Layer 6 of a small transformer language model trained on English Wikipedia (10 layers, counted from 0, width 128).
A neuron's activation on a vector x is GELU(gate . x) times (in . x), where the dot is the dot product.

Input weights of the MLP neurons that the questions are about. A number n stands for (n - 500) times 0.00081.
n1 gate: 454,467,286,199,454,304,832,390,482,491,605,407,733,594,417,399,514,279,500,410,528,500,356,437,459,440,399,672,454,528,552,505,745,472,537,561,560,275,320,969,556,670,537,267,264,476,477,714,408,500,300,365,486,841,389,495,565,680,687,238,398,523,514,565,724,436,170,364,594,630,362,705,328,685,401,597,589,405,573,336,420,429,551,701,691,666,472,495,291,445,304,575,620,670,103,381,359,383,486,578,295,714,219,527,405,643,620,222,462,357,409,680,165,720,578,279,409,612,619,436,670,615,477,279,680,582,514,468
n38 gate: 513,882,613,210,181,449,305,662,428,406,540,612,637,662,396,577,790,681,406,475,346,404,731,521,747,582,414,366,461,728,657,448,467,487,849,636,595,658,677,609,513,315,569,378,491,468,393,483,560,513,335,287,319,469,388,500,565,482,274,217,617,770,316,578,295,431,542,426,553,638,676,708,478,379,698,457,535,500,321,531,570,376,743,388,587,509,785,491,458,474,400,570,679,641,628,469,445,787,419,182,444,353,578,697,361,345,427,791,544,602,478,677,500,531,491,577,594,417,645,576,447,350,607,605,427,607,666,576
n173 gate: 676,708,623,652,604,504,383,535,664,426,618,386,526,371,412,409,613,470,672,761,483,761,812,684,626,513,591,618,496,474,487,695,386,224,408,415,596,487,461,799,589,478,359,478,584,352,483,637,518,536,562,557,158,559,555,255,460,505,491,430,447,626,409,540,606,679,385,633,500,645,531,244,403,403,554,654,700,973,461,536,544,468,624,896,646,574,522,675,500,754,269,362,487,395,482,405,513,504,212,421,575,376,518,470,414,566,85,222,518,875,396,581,309,609,425,294,405,784,500,470,307,421,535,495,535,509,615,539
n233 gate: 257,575,566,558,309,683,460,228,607,512,217,299,628,492,512,488,464,878,342,512,668,345,339,512,580,335,760,642,423,367,373,528,438,435,480,570,580,488,539,557,394,640,322,423,334,581,428,459,335,721,492,541,697,612,391,528,673,459,423,448,431,532,891,435,533,199,453,553,623,573,600,504,561,520,414,431,545,421,688,683,418,313,329,316,366,367,553,444,361,411,541,471,360,288,451,595,532,463,440,713,528,561,586,645,350,500,785,452,343,492,442,653,453,533,323,601,667,333,596,699,661,621,604,294,673,454,745,413
n299 gate: 325,454,684,347,440,492,412,645,512,415,705,862,548,356,239,464,681,472,605,615,649,496,425,476,484,557,621,731,394,350,533,377,414,512,565,624,819,240,536,525,323,533,642,300,472,487,432,594,443,609,198,439,484,450,660,597,500,671,434,508,569,609,560,561,570,520,574,492,223,598,722,524,467,329,401,317,525,554,709,607,496,392,623,580,431,379,496,367,424,306,754,845,437,577,687,479,137,721,548,658,594,276,496,654,746,622,561,500,467,475,563,454,681,445,488,573,487,369,584,576,392,484,456,206,382,466,381,678
n1 in: 613,611,427,629,542,625,463,565,560,491,418,257,170,329,354,491,407,642,350,276,472,509,482,550,435,411,723,481,519,617,576,131,500,491,444,567,304,643,303,410,471,375,566,325,505,421,616,354,641,772,434,476,463,255,437,733,603,182,197,328,273,761,300,519,382,537,568,201,514,711,416,625,43,284,519,514,586,514,477,419,490,524,476,320,406,491,876,444,762,458,566,538,138,593,586,245,348,576,621,453,736,613,424,532,230,495,351,686,543,249,432,620,423,325,434,233,199,429,551,745,687,790,528,590,364,408,562,647
n38 in: 541,635,290,311,259,576,215,424,651,536,323,461,334,491,613,567,545,460,206,399,415,482,504,351,460,428,617,210,532,450,477,372,365,276,369,518,509,716,575,739,775,255,287,400,536,305,563,382,301,622,518,441,496,532,513,347,505,407,491,311,209,464,357,355,737,415,496,454,463,577,734,674,368,391,523,604,427,245,402,445,761,625,491,706,568,491,663,311,274,676,413,473,169,644,620,760,433,596,424,694,600,800,427,584,734,459,437,151,319,449,458,449,321,238,53,338,608,463,384,518,366,536,347,601,568,519,386,306
n173 in: 378,358,650,385,384,801,570,463,554,154,617,504,517,559,261,483,434,463,509,386,554,703,435,557,438,350,247,587,618,813,504,483,577,369,529,436,742,713,659,513,806,324,525,420,563,522,318,365,123,647,702,420,259,599,516,637,429,625,479,375,555,396,359,643,458,333,419,352,432,496,525,421,504,311,419,651,615,758,247,487,500,453,643,609,580,479,341,604,644,579,669,708,702,433,684,534,574,703,363,784,745,268,513,341,655,584,533,509,547,453,651,466,374,639,513,379,448,280,401,409,714,442,504,513,567,444,716,508
n233 in: 492,365,504,478,395,392,646,487,496,441,250,305,450,448,330,483,563,368,688,699,433,688,529,545,630,606,395,368,687,492,195,513,390,805,398,573,382,470,281,750,440,548,542,491,322,620,546,543,585,360,615,555,384,591,414,319,517,474,294,521,393,403,538,483,483,458,258,741,517,300,340,274,368,326,435,611,586,452,462,461,431,522,543,491,573,880,305,331,483,403,264,586,598,525,769,348,542,414,420,766,462,138,397,574,421,394,365,113,861,474,189,535,754,575,475,661,382,611,693,400,478,508,555,617,661,597,547,504
n299 in: 664,412,537,693,466,289,500,696,555,419,615,253,445,783,401,364,615,425,393,207,577,478,542,408,334,427,555,309,819,419,435,548,372,378,229,574,624,587,278,395,426,706,259,673,478,310,479,284,440,736,604,163,475,509,740,547,341,734,496,419,647,308,449,690,543,402,284,613,557,380,500,589,336,311,264,388,496,500,436,743,578,319,591,576,703,641,272,483,521,376,565,674,728,807,658,544,479,474,645,731,664,630,426,650,290,311,586,578,645,655,411,447,625,349,590,517,393,674,551,453,469,530,547,532,667,504,444,404

Each question shows a token from some text and the vector x that enters the MLP there. A number n stands for (n - 500) times 0.0092.

"an": 533,426,466,683,622,596,454,376,434,430,478,539,525,716,498,566,542,508,512,495,639,499,491,444,430,284,459,348,609,556,575,523,491,470,478,557,422,506,561,623,579,509,647,618,535,542,375,670,526,450,220,665,499,525,788,524,523,433,417,461,343,390,526,658,328,672,630,606,497,546,616,312,491,555,367,485,440,653,494,438,712,475,382,414,538,465,505,692,676,608,541,504,390,372,510,503,470,583,626,510,569,599,316,461,419,534,569,468,585,442,650,489,333,458,411,716,242,431,420,552,386,495,674,354,608,570,615,303
Which neuron fires most, and how strongly? n173, at about 0.3

"il": 626,346,503,641,464,609,447,302,540,376,607,647,434,558,512,495,511,580,492,454,433,524,653,488,450,480,530,454,635,586,521,480,665,603,420,447,549,362,609,551,566,509,471,549,462,543,444,473,600,528,530,637,506,523,756,504,569,620,372,503,495,526,520,540,323,595,534,622,565,556,529,412,469,432,547,404,553,573,569,414,415,468,665,426,672,377,426,580,645,419,707,295,588,525,550,473,496,596,477,627,520,522,472,503,435,321,514,466,618,496,697,622,353,731,351,608,476,529,629,707,378,668,442,431,345,586,703,544
Which two neurons fire most, strongest first? n173, n299

"ent": 552,297,565,658,563,525,476,430,608,425,460,507,568,576,303,553,534,553,313,293,682,603,383,455,600,369,513,557,554,543,493,458,510,491,476,481,529,584,479,612,498,420,775,663,443,593,476,582,631,370,281,698,602,447,562,332,479,577,553,389,627,633,434,525,370,474,588,750,671,618,593,387,321,464,498,451,469,547,449,432,571,651,686,389,595,392,313,460,512,459,578,415,312,479,518,517,624,672,467,559,342,727,497,402,510,441,443,524,555,316,337,647,605,565,428,561,464,427,437,709,441,613,379,413,453,565,557,408
Which of these neurons fires most? n233

"ov": 626,290,423,768,540,459,364,516,629,525,645,581,462,593,657,389,570,618,388,402,368,575,503,439,449,351,459,439,621,609,487,528,469,448,550,530,466,561,554,516,603,470,586,739,523,376,381,520,664,544,377,607,524,406,629,634,467,619,481,349,564,484,626,665,558,625,595,805,568,620,522,394,366,526,476,474,472,524,491,320,522,611,321,360,554,550,400,435,612,427,398,488,416,361,626,523,661,479,511,571,387,506,578,473,396,391,659,382,514,365,602,668,592,409,463,547,512,540,507,630,449,608,553,436,558,575,665,382
Which neuron fires most, and how strongly? n173, at about 0.12

"in ": 499,241,507,511,521,281,179,415,531,346,397,597,330,526,522,626,536,427,444,299,447,499,375,619,476,366,548,494,599,439,552,541,568,495,471,526,552,483,574,611,482,472,463,680,519,514,579,389,430,457,453,482,480,625,539,404,486,476,544,407,434,479,487,537,402,439,747,654,495,565,544,477,400,426,480,592,591,559,462,456,474,595,316,490,698,434,410,635,423,441,490,407,603,544,540,490,442,507,541,495,394,481,296,563,520,276,373,606,570,485,536,582,517,584,446,472,521,468,534,408,450,426,498,516,323,575,596,476
Which of these neurons fires most? n38

"sh": 550,469,518,681,438,465,499,353,587,432,526,470,451,568,643,547,620,343,441,396,649,319,582,438,399,480,472,545,616,541,595,524,550,546,430,269,604,484,640,524,458,441,542,629,418,566,571,503,437,351,407,513,609,541,345,464,573,540,370,555,590,543,573,602,510,569,697,294,440,491,449,451,499,501,599,620,407,482,452,293,500,557,722,425,699,363,457,580,442,576,472,476,478,492,437,652,325,500,643,487,434,465,577,401,471,505,535,386,604,433,608,434,358,592,583,688,387,546,743,558,369,600,423,342,322,550,728,513
Which neuron fires most, and how strongly? n233, at about 0.2

"h": 501,435,540,667,494,400,451,444,540,306,412,626,403,654,537,559,395,388,456,335,561,524,642,617,423,393,398,622,529,552,558,713,388,379,485,520,552,514,435,662,550,423,558,765,418,614,583,450,427,436,377,477,429,349,453,349,546,628,487,489,510,629,592,594,500,572,522,686,428,487,527,470,526,419,470,623,550,631,560,347,449,578,26,375,458,433,501,536,500,470,550,543,510,596,516,603,319,610,586,525,577,468,328,435,460,387,496,502,660,466,527,525,485,563,488,595,573,599,581,429,330,536,545,402,419,572,510,463
The three highest activations, in order: n299, n173, n1

"ous": 556,379,585,750,597,445,560,289,450,471,492,521,450,669,568,465,510,602,514,239,467,478,740,511,381,435,416,575,706,544,597,540,596,417,457,465,420,512,539,443,598,391,559,704,550,435,405,489,507,505,420,571,524,664,560,364,575,585,366,373,507,586,448,440,438,530,544,697,479,476,542,563,389,543,382,505,549,531,453,305,490,569,427,319,585,597,496,517,552,572,595,285,395,599,672,417,543,501,559,538,324,685,709,692,259,371,518,435,651,470,613,577,600,571,533,596,648,416,565,464,366,630,423,413,623,573,601,376
Which of these neurons fires most? n173

"7": 582,257,481,722,590,565,368,235,641,520,557,556,376,600,450,491,359,407,509,596,336,524,497,440,548,599,488,507,670,607,578,658,492,507,559,488,561,547,553,590,567,657,620,677,358,590,499,495,693,306,540,547,566,552,515,513,403,494,280,520,441,401,447,531,449,509,310,386,411,643,551,518,303,484,450,553,390,568,544,297,507,563,640,429,552,381,372,706,360,313,638,610,316,454,556,474,422,475,558,553,553,515,321,693,410,490,566,467,465,399,575,549,344,497,476,496,581,486,548,531,431,533,535,463,391,556,516,544
Which of these neurons fires most? n1

"The ": 467,527,457,656,598,453,193,455,585,313,374,467,332,414,517,747,631,494,547,345,560,431,484,613,482,470,445,595,598,524,612,580,583,438,541,527,555,444,498,605,603,510,592,568,564,571,594,550,578,556,352,433,539,840,564,611,294,514,494,507,472,455,493,511,465,522,575,514,388,477,567,459,471,260,421,382,497,615,441,505,572,588,313,385,638,596,675,553,498,536,372,494,520,540,566,546,486,400,679,574,384,641,523,483,594,366,529,559,622,422,451,511,458,541,544,556,517,558,513,415,562,504,559,453,446,670,527,525
Which of these neurons fires most? n38

"org": 553,402,446,630,502,406,482,401,497,383,530,536,538,629,549,599,440,565,559,338,446,723,421,465,645,505,542,558,652,575,643,597,448,525,467,377,552,503,561,536,466,587,664,828,436,535,469,699,368,386,447,435,505,351,542,635,517,474,549,516,540,505,525,501,311,510,606,777,443,565,549,466,319,406,473,338,515,566,409,499,464,479,142,382,477,482,394,714,512,447,571,497,314,512,579,456,588,405,312,529,429,463,307,366,455,349,598,595,503,534,501,477,562,503,342,408,484,382,555,472,535,535,660,471,421,626,644,620
Which two neurons fire most, strongest first? n38, n233

"Wh": 580,552,497,603,466,550,379,615,460,275,330,623,463,491,515,494,511,497,528,425,602,462,382,439,364,327,550,538,479,572,517,649,380,229,482,581,420,543,594,572,378,395,660,707,535,626,545,653,402,510,538,415,586,796,516,543,585,596,464,551,579,521,499,609,446,557,669,537,553,455,467,596,448,429,471,558,582,506,575,598,609,686,449,315,642,453,368,420,519,567,494,530,404,394,683,558,427,554,621,544,341,395,588,363,452,365,459,580,658,324,572,538,535,617,500,655,541,595,672,431,462,424,578,391,487,669,556,290
Which neuron fires most, and how strongly? n233, at about 0.31

"st": 647,349,438,613,649,406,554,383,512,449,435,491,436,512,562,525,566,542,311,341,594,599,630,459,532,478,472,648,642,573,416,482,588,433,404,251,544,415,348,562,447,341,449,738,644,466,696,639,590,389,447,654,447,516,467,435,595,461,472,481,639,507,539,520,513,553,555,767,473,601,501,437,435,404,433,518,384,523,432,328,442,602,838,374,563,552,552,529,472,340,498,458,447,564,470,456,561,520,496,611,491,653,550,579,453,425,505,592,616,261,377,495,463,575,486,649,396,486,398,681,318,417,458,274,574,627,650,548
Which neuron fires most, and how strongly? n38, at about 0.11

"\n": 467,247,527,718,511,417,262,538,627,395,431,578,418,402,470,468,560,535,506,462,468,528,614,423,374,411,625,531,597,493,443,512,607,383,581,483,409,531,557,586,568,452,627,704,552,627,596,532,483,534,556,572,556,591,552,551,473,556,562,528,354,581,604,524,440,551,541,615,490,630,599,429,469,433,409,642,655,583,604,728,616,633,404,419,563,346,331,608,610,616,488,557,407,543,467,391,461,454,581,714,263,423,457,444,397,440,458,518,628,540,613,576,522,584,474,545,542,640,600,433,561,449,567,485,327,608,553,464
Which neuron fires most, and how strongly? n173, at about 0.64

"8": 546,206,477,768,526,564,368,227,607,469,586,541,395,609,461,467,366,345,468,617,318,535,600,466,559,593,486,489,714,623,534,625,426,555,578,429,577,486,591,556,567,694,633,667,404,592,520,588,709,328,567,603,505,515,540,563,442,509,296,493,498,424,434,606,435,517,405,339,416,638,459,460,336,512,409,534,483,582,599,329,549,596,625,402,569,385,351,657,338,366,597,627,393,473,578,539,454,510,427,542,509,469,336,699,375,508,542,509,483,429,582,578,333,488,487,547,595,478,511,527,401,582,511,470,429,563,505,537
Which of these neurons fires most? n38

"e ": 477,433,517,681,600,422,211,191,554,446,525,514,446,515,563,544,497,508,403,320,412,505,441,484,521,419,524,569,611,455,500,461,578,570,486,446,464,438,593,613,540,514,524,560,541,492,556,465,540,555,389,558,466,594,600,363,572,625,404,484,537,483,556,399,410,450,548,561,543,604,563,441,452,374,534,462,469,554,488,521,391,597,501,439,573,348,384,436,478,519,546,377,511,756,656,433,518,554,469,544,467,544,570,389,477,425,351,356,632,333,693,667,417,597,538,579,470,542,583,514,422,678,446,401,447,529,593,417
Which two neurons fire most, strongest first? n233, n173

"al ": 385,372,451,564,632,521,191,505,493,394,609,603,338,537,569,510,431,463,375,404,578,471,425,519,548,424,619,494,465,542,509,562,576,545,371,459,424,400,482,522,497,551,497,545,556,527,441,459,523,456,364,553,501,526,622,504,462,501,545,524,640,426,462,494,377,444,536,521,521,674,692,501,461,308,537,475,424,565,575,562,364,518,462,437,547,283,490,663,551,627,430,501,458,729,518,431,535,568,434,571,567,551,348,458,544,417,354,519,524,531,607,593,506,731,481,579,490,590,516,544,419,552,476,477,376,600,603,307
The three highest activations, in order: n299, n233, n173

"rem": 586,476,419,657,486,427,472,675,624,558,322,721,504,477,598,647,398,545,426,329,530,511,652,486,469,377,538,468,580,520,527,620,630,345,523,462,530,490,460,640,582,357,584,685,374,559,361,690,404,370,356,468,548,611,593,593,602,511,562,504,550,698,547,693,381,576,635,675,578,444,487,471,290,364,405,448,337,572,528,689,565,555,176,290,602,441,546,611,452,493,561,443,477,466,528,511,491,449,456,646,568,572,288,517,569,325,547,595,668,373,445,633,561,581,428,567,516,530,507,508,436,464,455,461,482,592,606,452
Which two neurons fire most, strongest first? n173, n38

"over ": 453,313,480,622,578,323,198,442,495,337,461,558,327,514,500,591,542,597,514,341,435,384,378,562,530,315,566,452,595,487,483,550,512,639,485,540,581,464,520,683,549,511,558,643,438,565,511,412,480,482,386,480,506,607,688,492,508,466,458,491,557,440,542,598,405,445,722,688,518,607,559,476,324,372,551,528,545,543,453,405,469,549,372,488,607,379,336,601,555,429,475,408,526,636,648,459,444,498,633,560,444,471,290,461,486,269,439,483,623,406,596,540,468,561,471,615,576,530,594,478,389,450,475,491,316,540,521,528
Which of these neurons fires most? n299

"s": 557,374,468,590,586,538,383,481,401,425,440,557,416,538,459,449,475,690,379,348,477,450,655,548,467,354,442,594,630,503,657,525,535,330,421,460,509,596,472,614,546,408,686,633,479,520,613,408,510,303,443,506,440,618,425,330,546,584,569,437,472,606,487,607,390,517,614,636,439,512,370,488,454,441,523,499,526,544,527,397,487,537,123,307,518,349,502,533,436,625,482,447,359,476,569,579,514,553,753,613,564,538,407,438,513,330,462,598,680,468,550,538,583,679,506,554,550,582,666,507,380,440,473,376,465,603,599,323
Which neuron fires most, and how strongly? n173, at about 0.008

"4": 592,231,413,608,501,745,425,613,528,524,305,724,517,557,638,480,380,409,628,326,457,411,529,497,478,632,453,472,529,565,410,469,587,435,365,575,616,554,559,742,448,379,503,638,498,533,649,483,418,294,458,538,607,418,647,490,470,471,618,517,606,546,542,435,371,630,297,488,344,716,621,381,381,591,478,557,539,539,459,513,408,491,329,377,368,574,517,572,261,553,471,519,350,614,565,518,456,647,579,465,571,519,400,407,572,510,571,657,536,569,413,652,334,553,499,614,505,582,543,487,456,576,637,480,523,461,608,605
Which two neurons fire most, strongest first? n233, n173

"ed ": 436,272,508,669,553,489,189,402,561,477,530,523,344,548,544,523,458,495,437,415,500,468,478,415,446,378,559,454,592,500,483,549,632,515,474,501,491,458,511,572,492,604,533,589,490,467,513,458,554,491,412,615,528,536,636,473,503,608,519,452,584,500,594,539,399,456,621,626,538,610,585,467,363,422,562,543,572,564,568,574,509,508,500,439,559,348,369,625,484,600,505,433,436,759,557,346,442,531,503,636,467,630,400,353,519,371,421,504,663,541,613,510,501,664,358,563,459,559,497,636,457,524,459,502,298,555,475,448
Which of these neurons fires most? n299

"B": 548,414,574,701,740,400,339,368,563,408,431,511,495,554,472,539,405,571,564,496,411,739,456,461,439,411,462,636,618,468,627,723,625,260,481,515,511,497,563,636,602,528,547,603,332,541,603,500,489,322,469,413,469,249,429,707,567,564,559,419,506,513,605,446,444,399,527,708,469,516,516,479,356,375,456,613,372,510,515,549,414,560,248,384,494,559,387,508,467,491,507,498,458,568,567,598,373,535,502,554,495,516,361,526,531,416,474,401,611,450,486,598,569,559,583,633,601,557,577,515,454,622,704,470,348,663,562,461
Which of these neurons fires most? n233

"ot ": 463,287,360,651,623,344,336,296,585,405,446,514,443,571,410,491,552,627,440,375,402,510,361,494,377,415,554,478,643,553,387,434,438,479,589,411,356,432,479,653,333,467,629,714,536,361,575,519,541,539,384,489,505,477,496,489,496,637,418,328,594,459,413,554,429,516,449,738,601,745,673,388,373,278,600,577,462,574,533,406,509,671,567,371,494,402,404,571,506,452,497,448,665,582,478,449,456,569,580,549,329,514,485,492,443,478,481,424,478,341,588,647,558,610,508,597,468,538,485,726,466,531,606,500,339,570,508,518
Which neuron fires most, and how strongly? n1, at about 0.22

"I ": 380,593,433,639,682,335,282,545,499,279,401,701,571,503,596,518,475,352,551,455,383,530,455,523,353,503,585,467,628,605,618,507,469,466,470,528,515,359,572,650,595,434,451,517,418,562,483,508,475,536,363,493,602,601,390,525,296,448,586,503,586,525,538,413,390,557,548,557,425,618,595,415,453,266,397,409,581,550,488,544,507,511,220,416,547,444,582,486,316,532,487,391,501,572,646,578,449,507,556,541,432,540,448,424,491,409,417,631,646,519,347,762,383,467,506,671,603,595,483,482,501,523,597,276,352,536,540,434
The three highest activations, in order: n38, n299, n1